Layer 3 of a small transformer language model trained on English Wikipedia (9 layers, counted from 0, width 128).
A neuron's activation on a vector x is squared ReLU(weights . x), where the dot is the dot product.

Input weights of the MLP neurons that the questions are about. A number n stands for (n - 500) times 0.00072.
n18: 310,485,237,577,450,671,631,489,635,730,447,741,288,289,272,500,602,290,516,248,490,265,590,515,358,597,614,278,853,146,682,630,475,582,299,631,635,662,461,799,434,447,300,674,600,344,515,453,705,619,465,286,485,412,670,353,637,437,730,304,622,475,299,228,679,421,728,573,393,431,536,353,762,490,630,495,686,659,435,362,707,165,323,212,348,382,431,624,821,873,807,422,359,531,303,439,588,552,531,479,458,474,178,328,751,603,262,407,373,372,281,936,631,416,485,469,500,439,449,480,73,255,530,589,637,474,772,635
n21: 190,384,673,533,411,146,464,524,327,468,408,780,617,565,453,311,614,599,321,611,464,443,608,258,615,311,384,705,435,340,628,439,739,676,323,632,266,399,362,715,518,214,514,228,663,486,394,604,482,561,608,237,783,444,432,412,413,453,331,430,427,411,263,645,528,557,849,407,216,615,666,178,269,814,650,545,564,424,391,478,724,665,786,458,418,514,433,491,532,403,586,509,318,687,300,381,673,439,402,579,641,463,612,547,327,514,421,296,505,380,615,467,319,731,592,330,273,614,505,445,194,462,324,528,590,338,695,613
n24: 519,734,243,392,694,434,413,276,651,621,403,568,745,308,707,646,761,467,533,753,312,758,710,339,469,529,518,527,415,274,357,387,537,580,652,562,509,671,652,366,509,433,556,332,705,441,477,414,655,453,641,584,482,392,473,621,412,500,462,378,597,419,500,463,390,471,601,527,630,800,370,504,614,518,675,655,638,319,304,375,191,509,448,805,652,560,919,509,440,565,688,780,775,122,541,458,651,305,547,758,415,221,764,718,823,660,570,355,588,621,643,471,569,599,528,600,405,679,288,565,327,694,600,619,481,537,165,536
n25: 554,775,284,311,452,251,738,860,482,478,555,667,595,252,536,539,368,744,614,248,500,474,548,527,123,561,608,643,509,660,513,373,496,644,504,395,710,695,371,469,621,444,626,805,588,408,397,372,417,622,658,628,527,636,447,517,424,253,427,401,237,409,586,531,367,385,305,466,286,539,590,325,216,343,346,276,544,565,513,470,616,371,728,619,500,442,190,532,719,643,408,596,205,491,809,745,755,637,287,514,500,618,414,550,582,681,265,613,558,648,464,431,522,552,464,243,486,456,371,348,757,404,404,399,717,468,562,447
n45: 408,574,397,390,513,605,209,491,465,578,624,530,438,601,808,581,537,496,496,697,547,625,687,560,421,213,559,613,553,646,685,319,522,202,546,598,275,107,433,569,557,504,722,761,645,226,487,682,636,443,500,558,586,557,470,754,504,771,571,526,444,454,250,496,375,545,807,600,574,559,230,616,803,424,597,436,196,563,376,467,464,599,288,402,328,370,545,675,708,578,402,558,470,584,620,647,540,558,443,421,407,416,381,159,638,829,302,342,707,426,284,473,645,408,522,353,344,479,629,526,404,314,577,540,554,369,530,415
n88: 330,454,549,467,644,337,358,310,425,422,492,415,400,500,646,512,366,534,441,558,557,441,439,381,540,500,588,520,525,341,316,613,549,425,619,513,714,369,762,234,533,799,343,488,423,301,245,559,347,500,314,359,656,471,766,528,492,399,508,492,331,228,746,659,581,759,641,611,492,452,434,575,732,737,475,411,240,556,622,397,355,316,387,496,529,384,265,533,549,451,735,614,297,504,480,640,668,576,793,392,437,693,525,605,393,429,471,646,287,471,734,661,650,663,541,403,534,471,205,640,729,466,338,686,496,404,447,569
n107: 345,313,567,468,460,817,531,344,698,654,496,709,541,509,362,700,530,645,338,336,361,491,429,428,578,748,452,561,477,392,639,417,595,505,243,458,451,500,439,671,645,467,350,441,487,504,835,523,819,848,243,435,554,656,460,461,662,463,653,615,495,535,294,621,453,402,589,657,509,666,614,478,649,549,574,402,791,239,362,273,632,396,500,742,702,287,669,473,767,514,451,592,178,491,513,482,108,519,638,225,338,394,265,717,373,440,702,523,761,332,495,509,634,325,400,463,542,558,311,333,482,500,611,811,692,541,706,340
n162: 666,625,622,680,678,556,356,409,286,715,413,487,653,814,532,783,705,227,627,574,731,403,203,373,557,293,794,580,547,536,545,598,349,606,381,481,374,541,522,618,339,571,514,403,275,617,463,434,428,468,235,417,627,361,518,663,655,674,322,403,313,456,236,373,547,764,448,443,733,575,656,316,603,411,533,639,649,308,500,491,500,573,537,678,600,528,453,176,326,660,455,593,220,453,265,500,663,519,514,694,565,262,360,687,606,653,528,477,181,592,240,245,532,611,743,674,580,491,627,591,703,579,473,392,897,588,676,370
n181: 706,567,738,208,677,477,487,593,545,371,475,531,324,518,248,487,619,555,331,397,403,479,614,381,462,467,621,483,686,575,645,491,758,612,560,628,504,549,517,301,331,445,433,714,561,395,678,746,552,586,82,390,504,351,408,568,553,546,564,649,447,604,316,465,225,486,361,432,655,410,513,636,327,826,867,347,276,483,316,590,482,301,600,390,522,389,615,334,598,269,553,396,307,622,355,771,686,550,559,442,605,486,315,768,693,595,414,653,518,531,531,408,325,496,700,756,281,676,456,562,819,627,614,573,495,79,456,561
n207: 478,343,680,461,487,570,398,600,421,526,500,509,592,614,570,453,422,366,575,709,658,770,508,431,400,759,508,642,412,448,354,540,552,452,425,691,750,302,550,410,409,773,426,344,619,504,379,619,890,675,466,529,569,395,487,725,974,633,407,299,599,429,802,581,406,808,603,346,573,625,335,570,673,542,588,555,667,605,551,513,567,397,553,291,333,283,684,697,526,509,372,116,491,478,316,543,658,270,711,461,615,399,364,535,596,360,535,797,552,652,414,652,398,630,599,504,318,500,496,617,526,606,143,411,402,374,517,534
n221: 399,624,599,615,438,228,442,300,625,550,591,518,204,445,560,571,504,279,425,449,446,653,518,486,601,481,473,747,407,206,527,588,304,564,504,575,563,405,364,776,541,854,541,349,746,433,591,696,406,532,411,574,722,440,362,566,400,332,551,629,809,442,693,473,810,378,709,412,527,469,395,666,771,117,574,191,775,349,657,342,268,523,286,594,545,605,561,809,450,527,496,398,396,217,640,705,314,308,366,684,565,644,468,714,509,458,343,463,654,537,736,608,320,698,523,556,355,423,808,436,555,588,504,715,302,394,568,634
n230: 731,651,378,251,410,460,339,546,388,235,341,639,500,487,406,336,508,904,622,651,382,644,621,557,538,519,487,654,433,426,522,558,364,393,245,450,336,531,678,771,478,327,522,451,755,526,500,685,651,839,690,290,776,612,465,449,724,477,495,736,676,449,131,435,377,604,715,437,562,326,314,800,270,414,639,370,470,448,426,674,505,500,419,563,316,690,596,402,746,447,366,307,339,392,679,522,455,599,469,509,329,504,294,361,406,420,527,215,544,540,570,577,500,402,694,699,364,574,412,733,438,585,375,599,709,402,452,349
n250: 579,676,569,412,542,575,594,491,611,535,417,496,571,416,345,359,342,487,473,346,586,554,603,491,851,610,462,411,637,305,405,571,274,513,567,733,598,435,412,829,168,667,391,141,89,620,617,701,487,566,496,600,470,218,688,563,357,424,571,628,583,572,614,423,765,644,342,412,439,571,723,408,464,508,363,393,423,606,333,672,500,591,789,536,418,644,862,658,513,775,410,544,358,611,405,391,469,576,363,531,380,393,434,531,365,341,139,588,470,666,773,585,590,689,382,509,697,487,548,530,566,367,453,331,275,368,332,483
n262: 456,589,230,469,547,571,635,422,558,690,508,452,540,496,348,349,403,228,441,482,679,593,426,693,576,393,804,389,487,404,321,599,469,473,695,342,560,465,509,588,394,610,726,615,236,669,606,432,612,710,327,374,237,424,932,559,509,590,455,576,509,693,469,622,296,573,532,238,285,389,650,686,595,500,424,513,465,238,431,559,807,544,554,523,356,332,372,553,694,526,470,635,283,374,343,623,661,428,563,536,482,644,536,482,474,567,402,171,426,615,364,232,669,577,407,622,224,483,487,386,753,680,413,906,750,318,530,690
n335: 483,396,369,509,500,587,454,177,526,487,496,268,587,452,626,672,516,306,430,630,699,471,294,657,599,324,671,471,160,517,385,348,710,478,558,416,450,555,620,598,483,345,453,530,449,660,312,504,462,500,500,316,232,465,630,488,440,430,518,197,526,804,245,631,654,231,500,660,778,397,268,570,553,375,583,647,487,638,597,459,527,274,426,373,568,358,687,651,440,401,500,657,521,596,640,568,522,307,648,643,395,779,509,766,661,578,569,725,602,418,641,765,411,728,436,474,562,275,666,603,288,282,496,241,721,608,525,651
n356: 504,429,426,496,530,331,616,381,616,518,517,608,607,642,433,320,483,509,670,615,569,357,586,352,462,703,279,665,594,739,353,411,391,372,340,311,401,382,669,704,478,446,509,280,466,461,356,428,697,376,393,467,513,243,251,449,247,527,536,318,448,270,447,625,726,347,309,344,539,521,562,341,338,577,357,586,548,598,259,449,418,208,576,455,209,324,391,832,343,439,673,504,427,531,232,317,344,540,660,593,643,438,527,357,373,615,535,372,426,746,727,554,608,466,925,441,783,357,417,491,182,554,539,572,274,284,405,637
n365: 699,400,594,269,680,391,691,423,333,513,332,420,426,487,413,534,763,620,248,535,406,847,720,697,483,636,224,450,184,402,500,557,466,535,703,381,597,573,284,701,604,634,318,513,428,415,659,562,618,439,593,640,427,548,572,591,672,416,244,613,517,308,557,419,438,385,500,641,530,608,721,525,633,403,610,555,564,492,415,342,598,509,390,447,692,768,661,692,728,418,559,812,483,588,355,564,579,359,517,248,557,105,574,482,296,500,387,352,483,323,427,482,551,400,435,380,659,120,406,431,422,302,695,584,496,318,602,559
n377: 458,676,136,319,701,500,391,654,434,597,369,477,598,221,598,572,491,353,180,741,559,531,333,57,407,843,464,304,318,619,409,659,537,574,345,661,806,628,700,518,541,610,357,246,423,618,615,439,477,859,599,281,619,570,509,695,216,363,411,514,468,714,528,600,571,472,438,434,468,540,315,447,566,415,411,613,532,419,509,429,686,527,458,467,308,684,204,653,500,597,681,378,259,514,505,688,566,175,617,407,838,561,640,711,740,374,547,500,477,615,495,524,228,411,574,353,424,341,459,652,797,350,509,651,690,528,500,482
n443: 624,434,634,745,404,438,638,578,571,801,488,730,383,471,608,520,327,636,656,741,618,354,666,520,409,738,432,440,366,688,431,396,406,712,476,361,500,602,286,557,257,577,533,397,468,565,373,492,633,221,391,445,406,729,653,358,512,395,529,488,533,380,521,402,432,284,611,382,410,421,570,630,331,464,287,540,703,568,342,413,376,508,521,369,426,418,577,533,332,603,342,290,553,362,740,488,584,348,717,288,567,517,713,689,730,583,562,566,582,227,734,704,188,595,422,580,644,288,537,603,587,303,379,492,729,483,467,585
n483: 429,553,348,611,773,500,297,422,464,548,358,280,406,704,460,362,395,419,689,650,309,790,530,557,483,325,389,423,397,722,748,393,268,544,563,631,659,469,432,657,645,468,553,548,677,470,456,289,616,536,560,383,382,313,633,458,138,379,303,709,658,470,407,630,509,382,427,711,325,534,355,286,712,573,460,560,587,243,621,534,395,796,424,446,513,570,400,629,553,583,634,384,232,210,457,679,482,554,540,407,764,580,371,522,576,571,242,473,413,478,351,563,535,551,303,405,851,339,230,180,310,419,556,451,550,513,790,543

Each question shows a token from some text and the vector x that enters the MLP there. A number n stands for (n - 500) times 0.012.

"j": 439,456,432,349,570,642,535,604,490,521,546,314,401,490,420,520,423,349,389,317,560,436,501,699,556,660,415,480,604,545,255,474,637,670,325,520,600,540,489,582,573,492,473,607,381,415,500,580,514,486,479,516,340,480,639,503,505,535,562,382,528,367,686,539,583,405,512,571,606,426,568,268,587,726,421,513,457,588,480,561,238,670,466,363,545,286,388,345,302,480,410,437,435,586,614,529,480,541,469,644,449,514,529,535,449,657,891,434,440,500,424,519,341,340,460,477,316,434,644,540,544,388,757,401,542,518,534,564
The neuron with the highest activation: n335

",": 424,445,287,586,504,433,395,577,358,367,607,457,504,524,509,372,384,451,648,569,482,644,497,732,785,336,391,318,448,737,474,434,437,670,328,609,391,536,486,562,484,408,410,762,546,516,713,524,482,619,445,615,476,696,450,447,559,555,372,382,444,588,572,403,461,442,538,457,444,431,485,465,449,658,335,504,393,461,497,449,425,532,548,515,559,582,683,448,396,480,446,738,696,460,431,693,546,532,421,513,393,645,351,452,472,337,765,499,628,615,434,449,463,336,338,491,363,545,579,552,619,456,510,436,551,519,382,362
The neuron with the highest activation: n230

"o": 661,525,497,611,517,683,614,584,550,411,661,506,563,479,609,362,544,554,546,638,661,396,679,507,501,591,444,388,479,689,254,451,464,675,387,653,524,510,565,570,778,408,410,574,375,596,460,481,590,386,379,397,434,385,387,609,451,557,368,609,542,404,568,335,514,609,527,540,642,447,310,296,425,475,584,317,442,332,540,450,320,417,568,559,673,613,678,481,239,387,699,518,487,643,472,515,486,666,401,730,547,560,503,460,519,468,655,501,592,497,434,395,553,548,442,537,488,610,521,291,335,413,531,523,511,606,401,583
The most active neuron and its activation: n24, at about 5.1

" D": 431,421,358,574,362,446,533,722,448,516,513,398,472,621,318,423,572,469,549,643,372,427,460,707,679,452,483,445,516,654,253,492,523,629,475,510,827,559,498,659,511,423,595,570,575,450,578,456,498,583,243,579,455,528,522,502,472,404,410,431,505,372,582,506,654,469,626,682,643,490,337,564,498,574,469,440,474,449,476,482,412,430,555,645,577,489,481,495,299,551,515,604,691,640,433,516,578,674,369,754,365,386,582,422,535,569,652,624,573,716,466,575,351,317,396,380,388,494,602,512,529,335,676,555,387,504,494,430
Which three neurons fire most, strongest first? n335, n24, n356

" B": 445,430,249,665,396,510,603,753,471,423,553,506,441,637,510,347,532,455,509,707,388,322,551,642,624,435,583,460,499,636,285,427,532,678,489,661,757,539,475,648,500,498,546,538,429,536,618,419,434,645,346,495,479,541,602,533,470,530,508,428,531,322,517,405,661,573,587,655,478,425,536,457,525,553,468,510,358,575,454,414,367,510,442,617,410,470,538,443,354,455,503,634,727,607,498,481,561,666,468,682,387,377,586,433,535,546,689,617,554,736,559,487,270,384,241,476,393,597,613,413,546,383,672,500,443,391,534,458
Which three neurons fire most, strongest first? n250, n443, n24

"on": 494,507,405,656,417,457,629,718,591,379,474,529,620,611,504,458,523,538,656,556,480,385,641,690,682,521,498,409,496,592,352,260,423,653,355,642,374,442,406,577,612,413,549,647,517,589,365,386,432,560,409,447,544,515,602,641,763,501,259,549,555,425,421,416,435,280,437,550,557,451,556,415,518,378,487,305,559,434,587,489,370,619,531,590,550,369,562,447,249,433,427,816,592,572,414,595,459,608,385,632,391,435,410,410,504,610,529,413,638,583,381,562,408,599,698,510,370,520,640,467,499,332,353,615,578,612,513,560
The most active neuron and its activation: n162, at about 5.5

" ": 385,492,362,551,312,591,636,534,418,560,605,312,356,600,497,403,293,404,392,621,600,505,485,662,629,605,547,336,278,703,452,353,546,544,455,560,590,466,613,543,582,411,508,529,493,365,525,310,483,692,311,591,436,525,431,391,590,553,386,540,497,394,530,441,498,393,618,576,503,302,554,438,502,458,576,386,505,458,393,579,219,438,545,737,628,584,430,445,304,452,526,482,551,634,532,417,525,740,583,531,555,546,657,530,543,429,557,586,512,682,611,383,509,463,341,382,335,478,489,403,588,144,568,459,452,450,567,462
The most active neuron and its activation: n335, at about 1.8

"om": 513,505,499,514,463,610,637,665,651,384,546,383,758,632,570,391,316,570,640,617,452,406,469,636,711,645,435,592,528,609,432,435,586,521,462,494,456,458,430,507,575,422,598,545,551,677,562,368,518,531,345,442,502,507,412,451,595,540,541,536,273,430,505,442,401,532,651,428,497,511,268,338,551,618,450,312,532,410,537,386,387,500,508,546,606,397,360,424,178,291,335,542,642,729,299,473,462,591,433,470,439,587,419,254,498,441,670,542,533,607,729,508,302,405,505,423,448,458,586,323,485,520,454,618,532,596,562,457
Which three neurons fire most, strongest first? n356, n107, n21

" h": 436,486,410,523,423,588,544,688,355,476,526,283,446,553,726,392,319,543,440,546,242,626,395,600,492,545,620,392,386,653,456,520,476,575,541,478,466,666,394,577,524,361,551,564,285,472,557,404,415,576,395,416,497,564,220,518,708,536,495,505,596,333,404,359,580,535,615,498,487,468,527,600,673,588,468,483,575,442,514,516,336,569,496,756,413,589,644,465,242,586,404,501,631,439,501,578,470,599,644,614,462,492,442,505,407,403,643,640,606,636,460,406,441,348,317,438,351,445,473,460,432,398,623,559,530,599,287,279
The neuron with the highest activation: n24

"ec": 662,538,498,553,476,558,667,552,475,395,634,654,342,661,534,455,543,385,453,457,426,449,507,412,667,594,425,333,424,846,345,371,502,473,387,573,703,524,619,542,400,513,415,648,545,377,581,491,422,583,430,439,652,648,315,587,451,370,392,736,439,450,527,569,463,522,457,322,635,402,411,573,491,695,628,385,436,628,430,485,323,642,354,504,441,443,433,494,319,473,499,596,632,568,300,557,375,497,390,545,401,531,313,482,428,555,642,691,407,657,603,438,359,391,483,449,527,390,525,663,387,357,454,513,529,464,442,429
The neuron with the highest activation: n181

"ame": 687,450,341,474,405,446,493,676,490,309,656,509,590,423,500,249,360,539,720,357,497,622,514,581,671,577,604,306,600,701,357,514,575,618,477,581,432,334,460,602,661,448,511,568,465,673,449,438,583,334,290,468,378,566,452,423,600,426,667,437,532,470,546,512,460,563,542,485,397,402,489,450,418,579,572,428,580,432,392,473,412,483,763,582,596,547,406,376,414,351,677,666,623,569,332,587,526,653,405,607,564,451,352,563,495,490,671,505,714,577,724,410,409,537,460,544,416,518,680,555,407,481,476,668,471,588,494,633
The neuron with the highest activation: n181

"n": 494,545,356,442,496,543,747,504,478,578,652,356,579,641,513,504,413,370,592,485,311,543,515,543,740,562,397,463,519,720,415,683,521,542,444,597,526,490,520,632,599,425,500,541,469,410,575,403,587,519,378,410,531,544,555,450,563,562,517,406,499,366,830,421,490,599,366,624,480,415,356,390,378,629,559,482,487,319,376,488,478,648,336,536,564,614,393,441,234,553,514,479,702,600,434,572,434,607,296,613,460,427,356,575,588,680,679,368,575,602,393,543,371,435,357,467,272,462,624,517,345,249,467,443,570,615,477,578
The neuron with the highest activation: n483

"p": 574,488,435,610,429,511,473,699,574,412,413,522,631,573,596,204,472,470,491,519,594,601,547,722,555,461,518,591,417,550,281,387,495,652,316,634,524,488,646,662,692,511,534,532,644,558,559,425,434,555,440,497,514,564,711,441,566,422,522,541,572,470,495,564,591,549,501,626,353,366,633,352,550,426,701,384,531,546,564,669,368,486,612,309,417,714,560,434,246,410,482,765,740,690,485,541,611,445,304,446,452,360,450,572,485,549,633,560,620,669,550,605,485,524,571,348,540,509,417,431,499,552,510,510,536,668,506,508
The neuron with the highest activation: n21

"ed": 522,563,393,572,452,494,485,523,288,244,609,478,522,597,536,432,463,499,636,515,500,532,541,436,526,443,499,480,388,619,692,350,550,517,569,464,371,550,307,665,442,346,833,723,415,557,567,361,772,545,521,426,609,594,474,573,516,536,528,614,448,476,397,284,564,613,539,704,313,414,436,225,487,628,575,436,477,507,410,585,346,439,622,403,538,541,435,648,423,437,700,575,434,565,494,589,631,776,468,554,468,424,507,503,452,624,676,436,496,572,517,585,268,521,497,519,459,452,454,417,469,659,535,526,575,536,636,627
The neuron with the highest activation: n21

" p": 512,509,351,472,358,287,516,697,392,554,509,398,507,664,481,355,340,399,408,673,215,600,457,668,474,374,544,436,395,745,354,393,527,653,374,632,401,613,436,579,443,536,624,512,398,565,693,415,467,585,269,580,437,488,668,440,602,482,428,520,569,429,630,546,654,511,614,502,432,319,419,397,596,622,532,422,434,423,442,595,436,483,432,649,467,451,642,622,326,673,524,477,611,758,486,444,505,583,476,621,471,475,515,459,229,490,715,479,558,601,582,450,469,431,349,458,423,511,483,576,530,480,516,680,396,567,431,464
The most active neuron and its activation: n262, at about 3.4

"or": 511,536,332,583,340,751,615,656,519,724,664,372,565,664,531,501,227,438,600,532,283,443,571,627,569,759,483,422,421,697,640,536,389,425,230,602,604,563,449,480,539,623,497,560,373,579,593,459,414,534,392,387,538,524,459,436,600,492,541,582,493,442,753,406,521,659,553,505,261,473,353,391,467,539,561,537,518,597,442,421,402,445,378,480,557,498,438,541,321,659,523,348,567,452,319,733,500,455,381,525,372,417,524,498,449,587,510,543,479,561,558,493,637,518,451,590,384,631,703,364,453,515,635,573,357,563,439,544
The most active neuron and its activation: n18, at about 2.6

" n": 427,404,436,343,351,377,522,620,343,561,605,398,531,511,499,341,298,499,511,516,377,624,628,657,525,290,466,335,298,688,271,495,500,542,419,581,431,576,474,502,520,503,577,532,436,437,679,546,446,588,211,432,420,565,479,554,673,383,414,403,557,284,686,480,534,598,584,579,508,484,462,545,586,528,481,477,282,484,519,461,360,649,413,584,521,621,536,533,283,489,398,503,679,588,470,576,474,834,648,650,404,553,292,448,461,541,573,514,522,549,442,469,361,385,375,491,330,575,575,594,469,440,470,661,344,638,571,561
Which three neurons fire most, strongest first? n45, n88, n207

"as": 521,591,438,412,662,543,498,485,568,275,691,523,448,593,514,274,366,480,616,377,522,472,585,426,612,593,410,401,494,739,400,403,589,657,422,538,609,411,471,557,633,625,575,678,352,526,601,533,568,545,365,464,500,554,448,417,465,296,503,531,599,346,594,542,533,698,668,593,488,559,492,477,403,753,282,557,492,520,413,363,242,794,304,650,672,566,380,498,409,422,460,454,464,485,466,467,404,518,453,467,435,438,484,366,461,574,609,471,553,688,314,553,318,582,420,463,489,579,440,408,510,321,504,354,458,611,532,441
The neuron with the highest activation: n483

")": 446,336,288,587,440,298,530,646,494,572,675,505,524,545,509,265,525,628,661,624,406,515,511,578,657,573,399,408,535,816,371,474,423,670,396,510,516,385,640,393,592,468,635,660,447,420,481,417,525,616,341,650,480,442,554,321,604,442,354,479,388,536,556,335,556,362,513,469,528,530,490,338,725,584,545,554,442,446,508,480,349,470,571,519,693,622,683,529,354,431,442,650,616,532,478,625,478,690,310,536,382,481,519,519,363,402,619,549,546,643,456,561,359,483,634,569,344,408,407,427,491,280,395,621,461,555,366,448
The neuron with the highest activation: n356

"es": 381,506,284,517,515,452,578,630,363,468,474,496,371,803,472,307,579,483,605,521,516,488,467,536,735,375,424,368,428,780,331,445,511,712,451,639,658,373,667,631,726,494,570,592,660,504,573,498,449,423,365,374,420,434,358,514,428,451,378,409,514,554,481,424,463,538,584,578,295,600,471,363,416,572,500,459,365,550,530,547,343,460,583,480,717,616,464,499,303,363,438,567,400,665,419,541,472,534,445,547,387,408,422,352,272,560,502,391,456,716,399,477,377,494,335,481,553,475,523,316,558,568,408,599,483,597,517,461
The neuron with the highest activation: n483

" c": 520,496,465,561,327,381,562,604,434,503,637,460,329,519,531,435,381,462,369,537,262,535,633,630,389,530,522,405,352,701,347,422,641,660,373,427,677,609,457,510,515,414,523,597,382,442,681,377,509,604,369,545,380,489,421,426,582,509,432,524,590,277,471,355,641,528,624,492,514,388,512,368,512,537,489,493,464,680,324,652,356,661,415,572,618,540,469,549,290,521,433,545,548,615,462,561,446,569,541,666,410,424,543,611,459,404,655,600,473,701,605,202,398,369,309,477,321,404,577,470,499,316,555,647,441,533,315,367
The neuron with the highest activation: n443

"\n": 645,429,304,558,389,530,598,563,488,314,489,460,334,440,552,340,391,530,562,551,413,559,345,483,693,484,498,481,548,779,286,436,485,474,370,611,541,542,379,336,391,497,454,673,561,632,566,359,646,533,414,473,578,635,488,496,752,504,333,519,491,536,635,261,665,537,547,491,446,493,350,423,531,461,476,506,443,552,365,437,210,512,621,634,566,431,676,304,423,522,454,593,607,428,494,537,478,498,563,549,403,538,552,491,376,468,613,459,638,667,477,561,340,231,422,434,261,325,541,430,475,453,595,594,518,483,599,573
The neuron with the highest activation: n443

"ch": 645,410,450,340,485,577,542,458,504,318,572,363,530,626,550,285,530,503,474,592,274,517,689,593,716,761,584,456,373,685,494,653,347,635,389,457,432,470,407,550,313,463,500,521,457,434,637,622,483,477,391,574,598,460,353,541,623,390,555,386,370,545,558,310,560,626,464,337,362,305,572,328,351,621,582,332,559,537,499,460,381,544,577,466,611,775,564,553,494,455,578,578,482,698,482,414,313,345,364,625,548,351,329,406,433,419,530,489,467,586,485,368,447,537,356,436,353,606,603,449,504,525,582,428,630,610,443,515
The two highest activations, in order: n250, n365

"e": 522,446,420,407,527,536,482,711,568,355,504,515,458,639,381,442,364,428,530,575,361,519,561,599,537,407,351,443,556,651,217,567,464,519,455,498,648,602,615,598,661,605,350,570,439,405,429,498,525,458,379,564,584,510,478,567,605,684,435,410,762,400,644,502,593,443,493,453,552,459,360,261,467,528,525,296,530,516,580,471,427,460,371,618,592,444,477,469,493,644,403,634,583,674,536,455,557,804,354,629,304,613,500,460,411,644,543,505,505,597,453,352,388,385,423,618,233,463,568,455,474,171,649,484,470,586,459,645
The most active neuron and its activation: n25, at about 1.3

"s.": 518,510,470,675,511,428,542,451,351,456,621,431,407,488,646,285,439,510,786,398,440,455,294,632,600,504,524,273,508,632,414,407,422,684,445,601,415,566,522,516,524,557,587,714,421,532,693,469,595,618,387,639,550,663,554,501,735,652,331,447,400,605,522,456,520,621,724,569,379,479,507,393,513,556,508,643,376,479,331,428,322,645,541,616,570,523,631,485,457,380,448,579,511,551,290,583,477,450,475,489,452,566,528,380,407,426,685,451,695,609,462,681,460,276,447,521,232,503,432,573,544,520,417,613,528,455,426,502
The most active neuron and its activation: n262, at about 4.8

"th": 538,432,334,484,383,513,479,845,605,506,381,300,647,561,713,348,462,520,518,497,392,459,580,639,742,540,592,535,516,452,391,448,558,683,349,534,556,580,440,681,691,465,577,622,531,532,431,504,434,345,378,405,187,551,381,463,516,406,535,441,420,572,566,544,552,528,555,602,478,443,708,547,590,519,477,312,447,563,540,472,295,640,520,338,458,429,714,436,276,311,603,498,553,461,357,552,504,558,317,650,633,468,518,485,373,646,554,502,578,580,505,390,346,513,467,586,414,530,477,496,482,294,517,495,465,583,403,562
The most active neuron and its activation: n335, at about 1.2

" or": 304,387,331,507,271,592,575,758,246,516,653,562,555,610,601,387,438,406,410,638,342,656,424,632,668,472,506,425,321,663,413,588,368,502,479,695,395,625,438,526,469,551,645,531,443,398,644,288,379,493,455,601,595,556,378,468,616,561,503,366,360,456,689,335,447,486,610,567,546,398,372,540,516,560,552,331,503,610,542,446,374,483,536,530,581,750,747,467,415,624,516,707,585,642,480,437,549,575,466,691,353,524,496,453,487,465,512,526,487,505,439,432,502,269,382,491,403,548,589,448,514,372,489,606,502,569,358,488
The most active neuron and its activation: n45, at about 2.5

" R": 453,606,438,587,443,509,563,562,393,461,512,503,474,530,420,358,493,588,482,602,395,499,408,596,531,421,466,419,342,698,362,465,504,744,434,686,724,621,334,574,541,551,666,612,403,515,666,516,541,561,240,630,478,490,520,387,570,530,405,591,506,473,555,460,613,644,776,561,658,344,342,434,607,513,624,383,404,522,499,505,336,376,490,741,426,584,558,509,302,599,490,555,584,546,504,582,508,674,460,563,338,373,525,473,456,533,713,618,436,626,543,595,188,354,441,507,292,592,585,540,394,298,583,501,472,519,494,423
The most active neuron and its activation: n221, at about 2

"ric": 597,413,501,555,406,573,714,646,525,234,422,573,535,568,643,406,542,478,435,645,562,450,646,578,632,576,435,427,465,469,352,354,545,630,311,561,491,641,537,647,576,495,603,741,458,600,542,334,600,471,262,506,553,188,492,613,555,506,556,434,473,334,599,398,475,601,504,490,612,556,467,464,473,554,591,447,468,664,506,564,363,704,485,377,533,662,690,529,401,486,405,663,392,575,461,561,361,376,391,339,382,552,405,518,457,548,585,432,458,459,455,599,620,399,465,556,247,638,668,349,485,304,389,402,417,488,468,364
The two highest activations, in order: n250, n207

"ce": 537,402,463,510,521,482,499,477,617,478,639,589,525,432,398,488,523,371,549,492,385,458,438,708,623,701,411,518,620,675,308,539,486,547,252,453,520,532,582,539,645,536,353,554,447,480,525,438,634,668,409,414,344,467,584,383,565,471,526,301,617,325,554,486,565,640,589,488,507,508,511,347,348,661,490,227,481,557,428,529,380,572,361,336,639,374,241,475,378,596,446,593,419,688,515,446,514,548,239,566,440,485,428,375,555,527,560,460,462,576,549,434,441,391,324,466,437,620,672,393,283,135,588,582,542,584,561,501
The most active neuron and its activation: n18, at about 22

"all": 388,582,304,504,347,556,366,556,356,334,398,557,678,481,577,392,321,464,630,516,160,481,490,539,676,704,502,437,316,536,359,553,483,352,499,445,586,478,531,464,744,497,508,678,394,511,488,626,562,458,401,497,489,378,460,351,618,461,617,552,502,310,510,448,584,674,348,704,451,508,612,536,499,580,628,510,482,538,414,666,259,530,439,505,499,646,425,479,153,444,587,499,471,601,534,612,431,385,447,521,462,411,376,607,561,494,549,512,564,518,600,459,556,526,223,470,419,375,571,432,431,361,708,387,467,616,512,586
The neuron with the highest activation: n483

"ord": 527,360,239,670,404,550,425,729,503,389,390,368,631,486,579,315,528,410,620,491,532,540,595,512,829,557,398,317,568,781,402,489,485,682,396,718,455,431,643,637,646,530,588,500,535,564,505,377,382,500,300,535,395,455,595,641,537,388,395,483,534,486,489,433,525,373,378,500,394,580,654,381,601,480,459,378,501,495,429,409,553,436,559,447,500,502,557,414,333,563,467,674,567,608,343,671,379,528,339,612,508,498,436,344,413,559,564,505,663,664,704,545,468,458,541,409,537,455,686,455,543,513,630,350,599,516,468,528
The most active neuron and its activation: n250, at about 8.3

"h": 567,414,423,556,601,615,499,610,563,523,491,349,415,531,372,448,676,419,597,505,472,519,580,411,643,499,527,462,471,686,404,573,480,609,464,597,652,481,496,778,620,360,593,595,552,527,549,651,500,398,280,427,541,575,456,557,489,749,318,452,305,582,568,473,449,435,575,576,565,434,614,410,568,587,481,414,465,389,530,509,188,687,502,448,551,496,475,511,272,292,529,531,631,692,473,533,572,491,501,534,422,430,372,389,449,610,690,570,588,651,393,635,384,422,294,543,485,491,578,316,648,324,653,419,467,680,391,444
The two highest activations, in order: n162, n483

"ist": 565,363,557,632,561,452,367,817,482,513,279,314,479,479,490,495,658,458,563,617,513,509,551,631,585,496,461,528,462,701,502,336,557,359,411,620,650,562,446,712,599,487,716,642,453,471,356,354,532,605,249,405,297,571,429,451,530,550,555,585,425,459,504,521,532,561,338,568,551,555,395,427,584,441,517,474,466,432,469,456,343,688,626,376,540,393,629,642,304,457,532,562,633,561,312,475,584,580,456,509,359,716,280,460,368,503,666,465,650,478,339,570,457,400,445,513,467,512,517,336,636,408,530,544,385,603,497,476
The two highest activations, in order: n483, n45